Layer 4 of a small transformer language model trained on English Wikipedia (9 layers, counted from 0, width 64). Numbers have three digits each and are written without spaces.
A neuron adds its activation times its output weights to the MLP's output. To switch it off is to set its activation to zero at one token and run the rest of the model.
A neuron's activation on a vector x is SiLU(gate . x) times (in . x), where the dot is the dot product.

Input weights of the MLP neurons that the questions are about. A number n stands for (n - 500) times 0.0024.
n6 gate: 445319701347693489661676550394547464693438382441655439547566620827316482368198334634416348319532825471400397519548330170452280712562566561423592311404500555561613333442524545433387584418513288
n24 gate: 336178786503447404332680735471551545787577433394434512448607681306528567386489321594761368551443407623662472606408339312645444516570409280576478273547616561530642688402386742499728470639426263
n31 gate: 379486522534524429524632562754372188589460406532497351500552640586471376327717598610411404380517705366684399509431203391809482271602470404634595618618805622534368370503608792567485728627787629
n44 gate: 621608729559374575348529668509529344427521456312277554578455344540700480459344776582707669445432491705777531489499580525413527549491754455401606419152319664569308471550546398593603530382509614
n64 gate: 599386556316580287216676626732600445361407517469217410397632528685284260443431302660538611133292350664510462365670569562414429656414640514348665441511494425326631397509551598448635413513504644
n72 gate: 556699677299452556541424548390565407639512591415436643191589466792466643299379531215439595329504464422510714405552349373555678465483372498388439544356316778608439556407467209666609785649479454
n74 gate: 503628755493677431075509566418509173597234562343515577265560200677515328346371477525408654391434488440673203627451279297436436630470511471699442510386357611202542406247617529589486483309492572
n87 gate: 639471638486481560509681458661531413564387494460447326241451427684484657383503558415323311457321467419772492549474276424300715031338544324219671582389737574604457776727431285660371825371436365
n110 gate: 704620610731460311539447453621719468461485527352405295455587567542640584645367355302631654568470449541557360340761403370374392492615714457409469471191557714496251428430646495554615343321362684
n114 gate: 640479441856638321410468512610514539646378555309508620446428448438697371430451364564418462322590688655498505491437440394492618709546753773268650574448450786354113721506270569553443527403547629
n121 gate: 452433503141395697438650675626600589564544307286346645519668395526586410365507541671458413452506702177527422487588180372385705582708534354637418488256533611629416574447520540448667224531400457
n126 gate: 605317499463283555582607554582358375625534569588401394363456501770501358618765451510305763366725608537513507475322272528350412628387417234392402634661301377541692498502496465515347488514154629
n133 gate: 635656830487631569507570567417379480709294524558616170357623383660461678428510407479332658606432444538509651499476324321483705313426500568545603512490827508314618731522618476440294401586510439
n136 gate: 681470363439432662530493666505534632360630629458478506452341328505446524645392393408565626453581566693645629186460597590548790679666577544637480288286335343570631533541551473718446439724594632
n178 gate: 460555325681447419575464691532505466461322386395627439463712631318461511648617604394445375567478613420621579272416497330517387514609380474429529435543514582330259602722418520294080414489707581
n190 gate: 500659607599553689633556299575542554368266633326259524744537704523556518464400213602381642505247325767634510582618354333469582170613210484437723419496618700334341600554468665404502555419437404
n6 in: 404540510610562448682562460717678329529595364436645527301358649368632444369520437712748466452470549438580659607481692614441479462768419359510701622544306414214330502549480456399731746356658443
n24 in: 633694616479488536290457499247514434268568321495502332438698562464544628385334564507546615357380354471500368720528627681342478365491508298404579437290333551602482224524535194558506477386697650
n31 in: 604271571480584688233486501464518574560467634302371326575499282416276538467391554629551630548681387534509518532627453530343492193274428395366721465792463544734447565600392580325405530500439388
n44 in: 350639689560546325319486379567631538450534204559526561359450452502655433577544333752374586642352577670518269578552501675819715455473430766353570515413556533351444486493291717628387522577330515
n64 in: 342469248540376593382374387802290422604450497748384491453409513294637441639549500669600223524307448506524577439438442506524678760463519544363448538378552742516658552537201517488273515465579296
n72 in: 571490444498461201586363619535529390266468373357535303549586712535427648576310697705537606580493552365496604416522470481447365474693515472421381356714349567725535422382550540457403413593445291
n74 in: 529526401632643474488419445494423736305766640348313704327505797453582705405661445660400667448661334470405563271620511437601360728419661497449665232454531305477499528394425305460394402461251500
n87 in: 713414777446342437468588544814439387310454593484542504438237489580283772459542461555563477718466511541366378217534313586361384536552365568442380589540769380520595593767601464385601524669441408
n110 in: 447683414653563402496422451606508485504422304523673769687714676530388560281390391397469581560295234456534650522633281365438558529338447596579439678488552501613523622752546523683777510590562412
n114 in: 644355465638743521691698521681847648549406542267477578558761668462726416568433441771414511438679353482568559275380606519548620500707499471700428595573423485628381675524585590576754485342544612
n121 in: 579793474535207364301617604590516581587578484423681359480492561535548408446303650665352531502333657340198580509729509482406532286514595421344315466479683571416456635319502570557741424459517717
n126 in: 472387502333481464445508468574533444587523416361447559726488562365348539577527489514347318566629614592651215311680733414577313570365434350360650422685554419364451605495666849721506813350412455
n133 in: 381595649595432524518411510553447538468718809486266568348494466490390516482383669355290563477529554149419517474595396798489531462482750392357340462500446449390399475444569531661474607474511562
n136 in: 280586281709692362656546454618380485792430459679532531622500387596396459539361288530496458754439619435703656562483592545388473455328573478810453437584592628674567458438384629458429565498455546
n178 in: 534588523418317312414525361525560383806635579494330365695497924369444675467646316347586487431364597527616628401566615567678430403458349380433728401437471547539442245630463454432372609613404508
n190 in: 548450464412534686381539453637393460538418646680468557483466551635618672322691485281302540347597566449432465632419466618503312485309694397296555545298553671529474361265217310447326593319722276

Output weights of the MLP neurons that the questions are about. A number n stands for (n - 500) times 0.0022.
n6: 778581645686337355821552414297537547495442632485434432539515624594470264452282387608388565408491741491621651497537770286397470675482581657342391453557373409694507372752276443253542762241668325
n24: 652435342524343437422205425515472650610406531270739589449399662678589625577580492466406621511822300682285411278475593445531648498460696515582491301448358437716628400482494653601352533600483844
n31: 431453355272476399518341595711221541544605588491538602412350688412550356633522479288673366510588708641418141576337581386391440615695483346501594733342590573193566388551485680303628232396575662
n44: 682469374499383509594319398532369433442513455414774737682564495498369349538630494560596390677430286512673239329434369439345522411689257620748396518464569345729598658566486466349416615289179691
n64: 637520199441495389421781528536598601482881458468341536527135820533664501533425508455369518177345603548487273247542507557395394429514286350260409406591480577677486468382483436560497445247326345
n72: 585182258360338679500566434432570638640575463508438513282611504424617478336544519704506416425592710449619511580685625421337473379417467391388585543405330644355673237582593229573489558551277610
n74: 469551484538656552500692617344471406315055314757501487497814871474503274306420472477486566319691435473487477354734444372439637520345466673348223574491525365364659596410456443414450552756368466
n87: 512779384358602593305378707603340496416661572648329414487624797320525369573394392524483649673442304570788714425546385417494434575500702364292423370370373334384726515435731482575520610780495031
n110: 453637528717695689691564599462560453564317304593277393635563493458467818561420604724728578592485481513301649600538513398334562428712586422453713493521914633327443478379692742579512390431532494
n114: 532413355593606337294456642433807584406924526332400446435459378369583432476473455678381622869582675548483534479528439519531403725784495432447625613511499805838585599609665441689512530514635692
n121: 496601354573845619426478665513833559468887580507603389860354599379355620421489544521676602558397562631549504487379352641475541571478560260538589416326406623814281553543405486729494554331517396
n126: 532701473452595618712450537438440733681492446260688318550602598521260295587537436603618387131373488671526497430402492439262439760440170450437551374416477402386533500389321541601569501319926591
n133: 573507592430425613676373536406574273325378442402471572488672759543540400495684635568693357732504604527358810538270418710435459593690463531570577678724624607565563699466356622244606572498626508
n136: 545464685331477573576483507413462577345391305344355404577500339524479679379483468455491396296695504440592521358477312744658327428600639561438519517557237288442474701555646495737692607336800737
n178: 597655452565654737584480704363419399391391449436757537243632358699275199499356668487547511556534399505604368630383501408262569692338726320364536683367471440415303411453481359380596457292337410
n190: 421572781482611385377320629484618595785480698362626772693553631594540541588516575450639449684460610491785517571428757412393628307591585340387394349456419618470724421697717624319504789626678676

Each question names a token from some text and the token that comes next. It shows the vector x that enters the MLP there. A number n stands for (n - 500) times 0.0043.

Then comes g, the gradient of the next token's log-probability with respect to the MLP's output, scaled to length 1. A neuron's effect is roughly proportional to its activation times (output weights . g). A number n stands for (n - 500) times 0.001.

" ", then "1"
x: 635557479435561466554277429336564506355448446740411481573549576526412305559451562315468415858534528419661418599538632502499456427503516483513625618580531482634548570481510508396355356578613539
g: 390433485432318246588648404360801360550485473455760747637378415233610503634420700404330529597612506441530504307470429484318521478609568251571466574586707504503488513394481333416460331500587647
Which neuron, switched off, lowers the next token's probability most? n114

"er", then "."
x: 312532478574603522637146448607539791461685426637410502562662566462360479630397471436560488267435579397451482523637591626350579453307647353667576345226526265448474492431372465541451442582528576
g: 429485359451355407192502320356561586627369548451302606466611436660342558520589539516597473594434551728842403458702499438231434399481344437543353598694636452534417418669411411628311564327420570
Which neuron, switched off, raises the next token's probability most? n136

"re", then " the"
x: 349479534605565441606180611257533708517422198731436434507628631485200492428662524727339556444488401556582552589621384513526333272489310622418850505491579295404451361483452304378510257418539617
g: 648409702607453387439417410541551414484405561433444272430580425654479487698254701432436491443497476756497519596721749455521247523227399707372312560417441564484487419345657611590407668687576464
Which two neurons, each switched off alone, lower its probability most, in order? n133, n64

"d", then "-"
x: 646593448572602464371107688683492561441693625490549303509519635501550555451522634322369449690344547245405615456687412649419593629734715413385411482413488485607620568479638472460665745411527605
g: 425527278639672585615558376218682395605738418347555479527575692500485417547268390499581486434432399540710535655505396457564721296546748612499567533420336471351645358684338504508548424570410719
Which neuron, switched off, lowers the next token's probability most? n72

"ic", then "k"
x: 564442512663330262431031667257458468518643366414559318464385593421721512607443664731470351468506487643345415653404640664424642564397452533719578493480636498566370457593267609291432537685535479
g: 450403471368462727429485505189385517546460533505612646523340723566394520467619691667386537464524325501413689536433553468513554353245454272693404449491647409420710293460436359750293471655442374
Which neuron, switched off, lowers the next token's probability most? n114

" ", then "ro"
x: 516536416426612451561246457384545563342402396839380403577450524516502264605437447377518488839529522407624433588522620516557476423453510518491596569509515501574499620470497482419362328569493584
g: 486475262684875531418472398560537566634573761721416458622455538319472603622429685552567207575605427699401508438390459502602420477508318366471627463579431486323480436472617606438603784537328425
Which two neurons, each switched off alone, lower its probability most, in order? n121, n87

" f", then "t"
x: 462518485513688404454274478550509498734641550534599517527480357396544491640529580635575542860481429287542487497268665582664515472393474681442532532607363585446569668608625402280481556571459494
g: 511428524483122314590615750526464610515374298348516444617617600412483403468784457450478522331502586393553545485449458467661602161515623321392509514385501514503589517459610295549540678833512513
Which neuron, switched off, raises the next token's probability most? n136

"ort", then " l"
x: 647483302672504141547307424516522691741498603493318491402539316593521462586527496527479365416492496377499506351476741673511502564528876426514342418497335661569694484455646499441798735599664506
g: 606731611421817475440565416461542763236401613483551685588666707438374546339370495371683512417607488561482678536339446579600521623353524592420382548538599604316438604360274687554549480457730515
Which neuron, switched off, raises the next token's probability most? n114

"e", then " to"
x: 524452466683717690469342503561551758454634340575425469593447650386415543572656503423580585344485406646727310648559418502568319591651677676453369585354211520671494334437337457522633441437479686
g: 450493349383641413452491597587533529566472698517551701511639829432559540618732685514574439449604635427540531246583490570420669641401540419120557302396468700505420605614348502659523472653330377
Which neuron, switched off, raises the next token's probability most? n44

"ard", then "ing"
x: 566452414280558359484456575570492692710567705445269561336425383391444481611498470519321548462455474187576194655566550686421463604551696494554417475191513487430823603479340479281573613451454448
g: 598510597416502460352576350717517561466329784509480595440504449675708396513512401481532249548790481593429554668620537366469657538561775200431312594428400661303576487458399457669570319444492565
Which neuron, switched off, raises the next token's probability most? n64

"l", then "ow"
x: 548628617571571452586389363435470513486764572577680573468341445562628388469556325437653473543459414587499301838573488643623472724543450559647406705440170798520533463549234393756721544461544555
g: 579522752714478511476486234518413525557338658312366449558358530418402474378756456568765494672536552521504693385572599713581462314703333465351390580603562630370693418369484542534617309433632608
Which neuron, switched off, lowers the next token's probability most? n74

"d", then "ul"
x: 538394512532594607643159491582453346295415387709481470608493516497320245483594420654630568603598451421481422616595491595458570670548538391628544509471243400471660480346514393180571692520500621
g: 547801507412537176674349485480524410508517409556353430440604317496441629523611521349550530667759468527458321631460636625548472578540509633364184503530488633421472407358424272610664764439532326
Which neuron, switched off, lowers the next token's probability most? n126

"f", then "y"
x: 447524666620471323417199559615481607603618651737541416485386617434395513575563357686338419543625446251513501652798432759840529553507341609358671425673542405643601712524430480518664471505517575
g: 336446680615525733315352430434353609459481365596423470552549633752629533667456660403505465496481515471666493357413395489633555543709505386272520559461387599433577452585293606458579108203424414
Which neuron, switched off, lowers the next token's probability most? n31

"e", then " a"
x: 608551674545584440504351617521537635535643464588419611436583468627517659529756389386494519321497257720777439524668670461489385415520697543523338426326439568735498220445372397483704433534477588
g: 670300655385583630421427239423496380476443433482508373414498599562417375626470480286203463558521405420566539703656499508428400492346428507849431638291570421405424346496774510254456641414515599
Which neuron, switched off, raises the next token's probability most? n110

" F", then "o"
x: 372544456514578450388269490630447513662580553468609502567448456319537570638356548664598556900531427294502484606450731487528504578437434637442600589601377525459551536538545450450438517457445483
g: 386346739541501437640614515368497388422440599433671659319455398638618488406435694410358678477389638659645294324458638363215409417542580422340477600561408433634550370742395646434321521432669366
Which neuron, switched off, lowers the next token's probability most? n190

" d", then "es"
x: 509502574466789595492232493421421514506606471631576564561580423525592461514525505452517480846436600321471541323421553696494513556463475423522382561516287328418663585523483685651595562457620569
g: 827547528699429547520447690269497445451553574583251583370721476568300353349512466517599527472472327480422560668497397464336630676558573303485485507389375508587524835590617578654641482739477396
Which neuron, switched off, lowers the next token's probability most? n178

"ure", then "d"
x: 451484434517634492529372591439532772420734660576337485496651550572486471488580582325515650202444598606645494635478588604430307361437669486568663406482366606626555237307556385460559318476535453
g: 348293577401462533398722602422348449410298644483532434613645411579689346658458516514443701574487600280525722663503477606271509299596555542735519628357578618415662408476553484325765302535519532
Which neuron, switched off, lowers the next token's probability most? n64

" from", then " L"
x: 635384549478649540458429413446620377428561215535811512403631626483547593430506534524544581335440439301348512524559719687556413495389421596452333598476591349497563642490566305490511503729482572
g: 369554644386452352398557517313446655374446353230602594554585289442456466552693426541614336539426663471470458362374672515553625285454505391734316394561567437637579634783484282387424647277455605
Which neuron, switched off, lowers the next token's probability most? n110

"ot", then "h"
x: 591610322549318354412370474420475521620371516716663485530472619515617565411596585554561375588277552619755641563448513643592500614397454623308549560359382191344406272579356454296675851508543387
g: 718647491569625388508519588358405823292531334384480566391558602462329591816527537376256656478295306666460397357319599470628586548461437451469627467589564383441587660428388352619467644577358509
Which two neurons, each switched off alone, lower its probability most, in order? n178, n44

"on", then "ed"
x: 505538449298428479418393450627596620633525238557195492520301437411654441589527597549411679337547708427481471507696647696467350628634605531545747578392319285463538341233548602509436412487500594
g: 569597274351378471437422558552310590510432467749646564460512514657435443863443515781374573571376433473313371441464481473695671420640638361558589463257303623678554323552606390595592409385454510
Which neuron, switched off, lowers the next token's probability most? n44

"im", then "il"
x: 539661417294255459518323464400464387438597449728680559525454532587588490425601664427680304319603285613348651507246644639571545643419699677493654577398752870497699590405468519542349570496534483
g: 471593565446592539346338464648516580513414228552336750682423369613530617666635699604560593476386313473463359575685535646802298499541448345408508388638249794534563526469392599506502517498519627
Which neuron, switched off, lowers the next token's probability most? n72

"o", then "at"
x: 401457648459427720359342416539487587504207308728539540620214730452371651542612654588467537622424383468361372541517381423627506536425620512446618424631552396620574424699283610479638352387600511
g: 291548530708433487546437524554471678365536296329515667364320567281470377350586489664814297523421608402412362456455332564426290545501507469468493670436660638452335538334436614313706711493450574
Which two neurons, each switched off alone, lower its probability most, in order? n31, n87

" k", then "n"
x: 498547628308601672422223428429496643433777433504441379564379394386518521595620453684382408753556653441517604457417598543693318362642544378400346471524659618268666611501590362423404444466551418
g: 623553613627545413623437559328585431480618413223439532475490551477524473548266615426374822391475517519514461284785378376482348459385538563637420626628737613309316590654496409340510352391307659
Which neuron, switched off, lowers the next token's probability most? n110

" of", then " pl"
x: 527461678393590537447348448683579641359604414377746515383682523649618510573474520449576522340392388374184577721628624562540511469434584586474313555367558286573551563519400437448789529721693600
g: 477745428501672426668628583693581372428676320540629632524480485417669430473536410331474480459432815552547291352462365502601624609650555432530773390318538685618368497752449636665632512639446511
Which neuron, switched off, raises the next token's probability most? n64

"un", then " ("
x: 512343793226482420414343411369467545566732654563621497556246508343446384548669478501468643476477425536418133510212298479601523388410659501492487613516708376509380392427414490480447619715448357
g: 369465647642625339554525345566755652526601343397582693574591501540435584590313401568568355485382524534607406570422603488585372349678694386477554606503379536620579334266464458408893731330436421
Which neuron, switched off, raises the next token's probability most? n190

" be", then "et"
x: 651481603499843603566413377604534432379557336788631720468336544455403402598548341465377504503340530573604659530550585705591140364638583526551468445265385338517574561567278568299533507412372397
g: 500588347509543663455487630416410382519545387339425329436425729449280496680625468369374311595441615535501376384169520336679461671671690726393576631652371360628599595655619528513554683489577545
Which neuron, switched off, lowers the next token's probability most? n6

"an", then "g"
x: 756570573228742678936488780508505464489454434484603495582323590653402453517579603594443501487461253418343470480390525662745422401430592470495460525689651420403502427720284425395656763566419457
g: 597539365508691346524476563552440409464480570763606410501380457526571490614555120773419373531364321351386325755552623498408434535289361450492469595559344328625380337357391639397494335551545368
Which neuron, switched off, raises the next token's probability most? n136

" e", then "le"
x: 320574367680628633292257455559489528237601348677586490708540639472429333499627477617393560517501508439555626478303633485590519366540510577520527677372543709556574535355430461308411410428479395
g: 370459502527423366563514535589543542407441543243532375777586558239344545718322511584669498593354491673415434419592617412750492517529557744627432621566281475611581309478599636376280698456519684
Which neuron, switched off, raises the next token's probability most? n44

" (", then "al"
x: 337724432614387551533344403304415466483492523460490464731431581480369506527502599511409488563470563454422411461609609506621351493480639550608389671378527425439331634565461347176462301551615630
g: 590601327468572505536385557748324457567443192385396556427532456701636559498565538433638512469547625504675539285389268552500200497393492679542502426126527401561383418266424714437487516418516437
Which neuron, switched off, lowers the next token's probability most? n178

" m", then "ar"
x: 541519597435556546478277530576494533387578261563608557503479547475538498537461403679415449898498612351444518400515499692632396332676537589436432562430411623612371612507435454411431471330596388
g: 460475394409533428362401668689518526466498506706673490461257478422607552340685551394485323412551736389481486580461378221457632584505455429725683408286527416333405748516731375421486456297595319
Which neuron, switched off, lowers the next token's probability most? n121

" p", then "er"
x: 509559654617638341539374402558465499378508416625556592639448546474557507446645419468302424859363496556354616341422620610510484532489496603416503673409476446507508631458444455394522633320530471
g: 680388739234489578557669757542524543806579589549576490500552593649529561689422415348702603527457466564332569449575520598535556292506473488616379723471646464450766386564658617737452495319390502
Which neuron, switched off, lowers the next token's probability most? n31

"um", then "mer"
x: 405576689477465435531103648474458334505618437536756397643400587463436486499528370519753358563564384492309524585409636409511617279409741668556486462319684599481493243273367406533237406435675569
g: 629568396419481611434566424501527288405472451455816521658535279737538509733459545512461430590534380378394780575398333371414746463645414389361384497428333825614424422600523563611291438536553550
Which neuron, switched off, lowers the next token's probability most? n31

" g", then "r"
x: 376476586467727455606277381436533584569668487525516406613495484503456553507517430518484417857485526283626554372309554508514373520530444495514458609390471487423653510536443650337549512396606332
g: 495629564529898419595623597687465447469501655767476340677434508277616474553494554530624385334505334437400502467590494517316621745517675323561675516704587352428674543507602355509526667590349529
Which neuron, switched off, lowers the next token's probability most? n24

" re", then "l"
x: 462586437509549603428316455606421586405603313495672456707444513520487229642551503514465541363451515493421526539336565585545355423487648698555575581485442523597428658427545559278397501433371426
g: 396601528611475384595485564521437741757505734310553216522577607499304384614407565476487241615529385628759401667415555485398395628526566622291603333526527549241382414536607388500438670348515515
Which neuron, switched off, lowers the next token's probability most? n87

"s", then " in"
x: 491603498492427463521308568405554564423776195440426562481465552602429707580460432476661456366394703642754502384554764772636630607452361421398345453388541544547658605372480539594541488534452460
g: 427604526482488493761406602484546430275438435408715378339293446475144566338759368343621523444641545521311744368440566607548529590534602495505409595309526528400491462202633603385521477540648561
Which neuron, switched off, raises the next token's probability most? n44

"o", then "f"
x: 510411535578585528429262542634514707622446332691473540582407782372412746587625304544411473560430455614452448785606326512637533468468534525359506302431588482691626448659231470638625412585570566
g: 601537608427641391337520558673523610399577447410312428494630512545574542569770367557455710446371352612522964479452542445406450572443593466571382523393312414392619658542570222642293472288520447
Which neuron, switched off, lowers the next token's probability most? n44

" M", then "T"
x: 481497575495523561424401487560439529450527305581615598599444635375536645479413399561484530938470541494410490460663642582496410411641499522455524518630498581574372537462488490495444569462455411
g: 519567552473410527550613592413544608810542500436305418725499534518549483532252607444494631415473318663519465629497486194487520519407534547667442671711577653287656307488527480598588565837769480
Which neuron, switched off, lowers the next token's probability most? n44

"o", then "ot"
x: 270499623490650652544427305552496457454276311588368498618321638614342591551552975246638463654448424378364415633464346385590336571537746706536396459338542457608507391590446436600565404410451550
g: 438710465605470522442469335360511260453514656570535662421341306516443454488498574507616482519681679232328303536431662493627629575535581482418512420692395437603749451707178617543667518275398509
Which neuron, switched off, raises the next token's probability most? n6

"s", then " and"
x: 450484683344535530596328486517525426417718261421518343499575636524487519615588551568600597388354758714794256428589688846619505567511461451454516473434637505608868366422479440587425459514483432
g: 378661464600621533631242613435629698431427722379172678598235657386396600429454425601464540490521651681458561595509420626584618607657504542677302388673423380318650658446550528498391488487615520
Which neuron, switched off, lowers the next token's probability most? n178

"r", then "m"
x: 482587414547509376530266386564453380323329287507487528645467345339285346563600434703707509454610512578487416742486632717507426661512464318571478515511330611296670593523435445332703581637374403
g: 393637294494559559492595461339312426476624294419572756661639713600550440363457267457586386411496519355406446537470515510437322432182516426364505502648566557383669568417741422676364509389647249
Which neuron, switched off, raises the next token's probability most? n74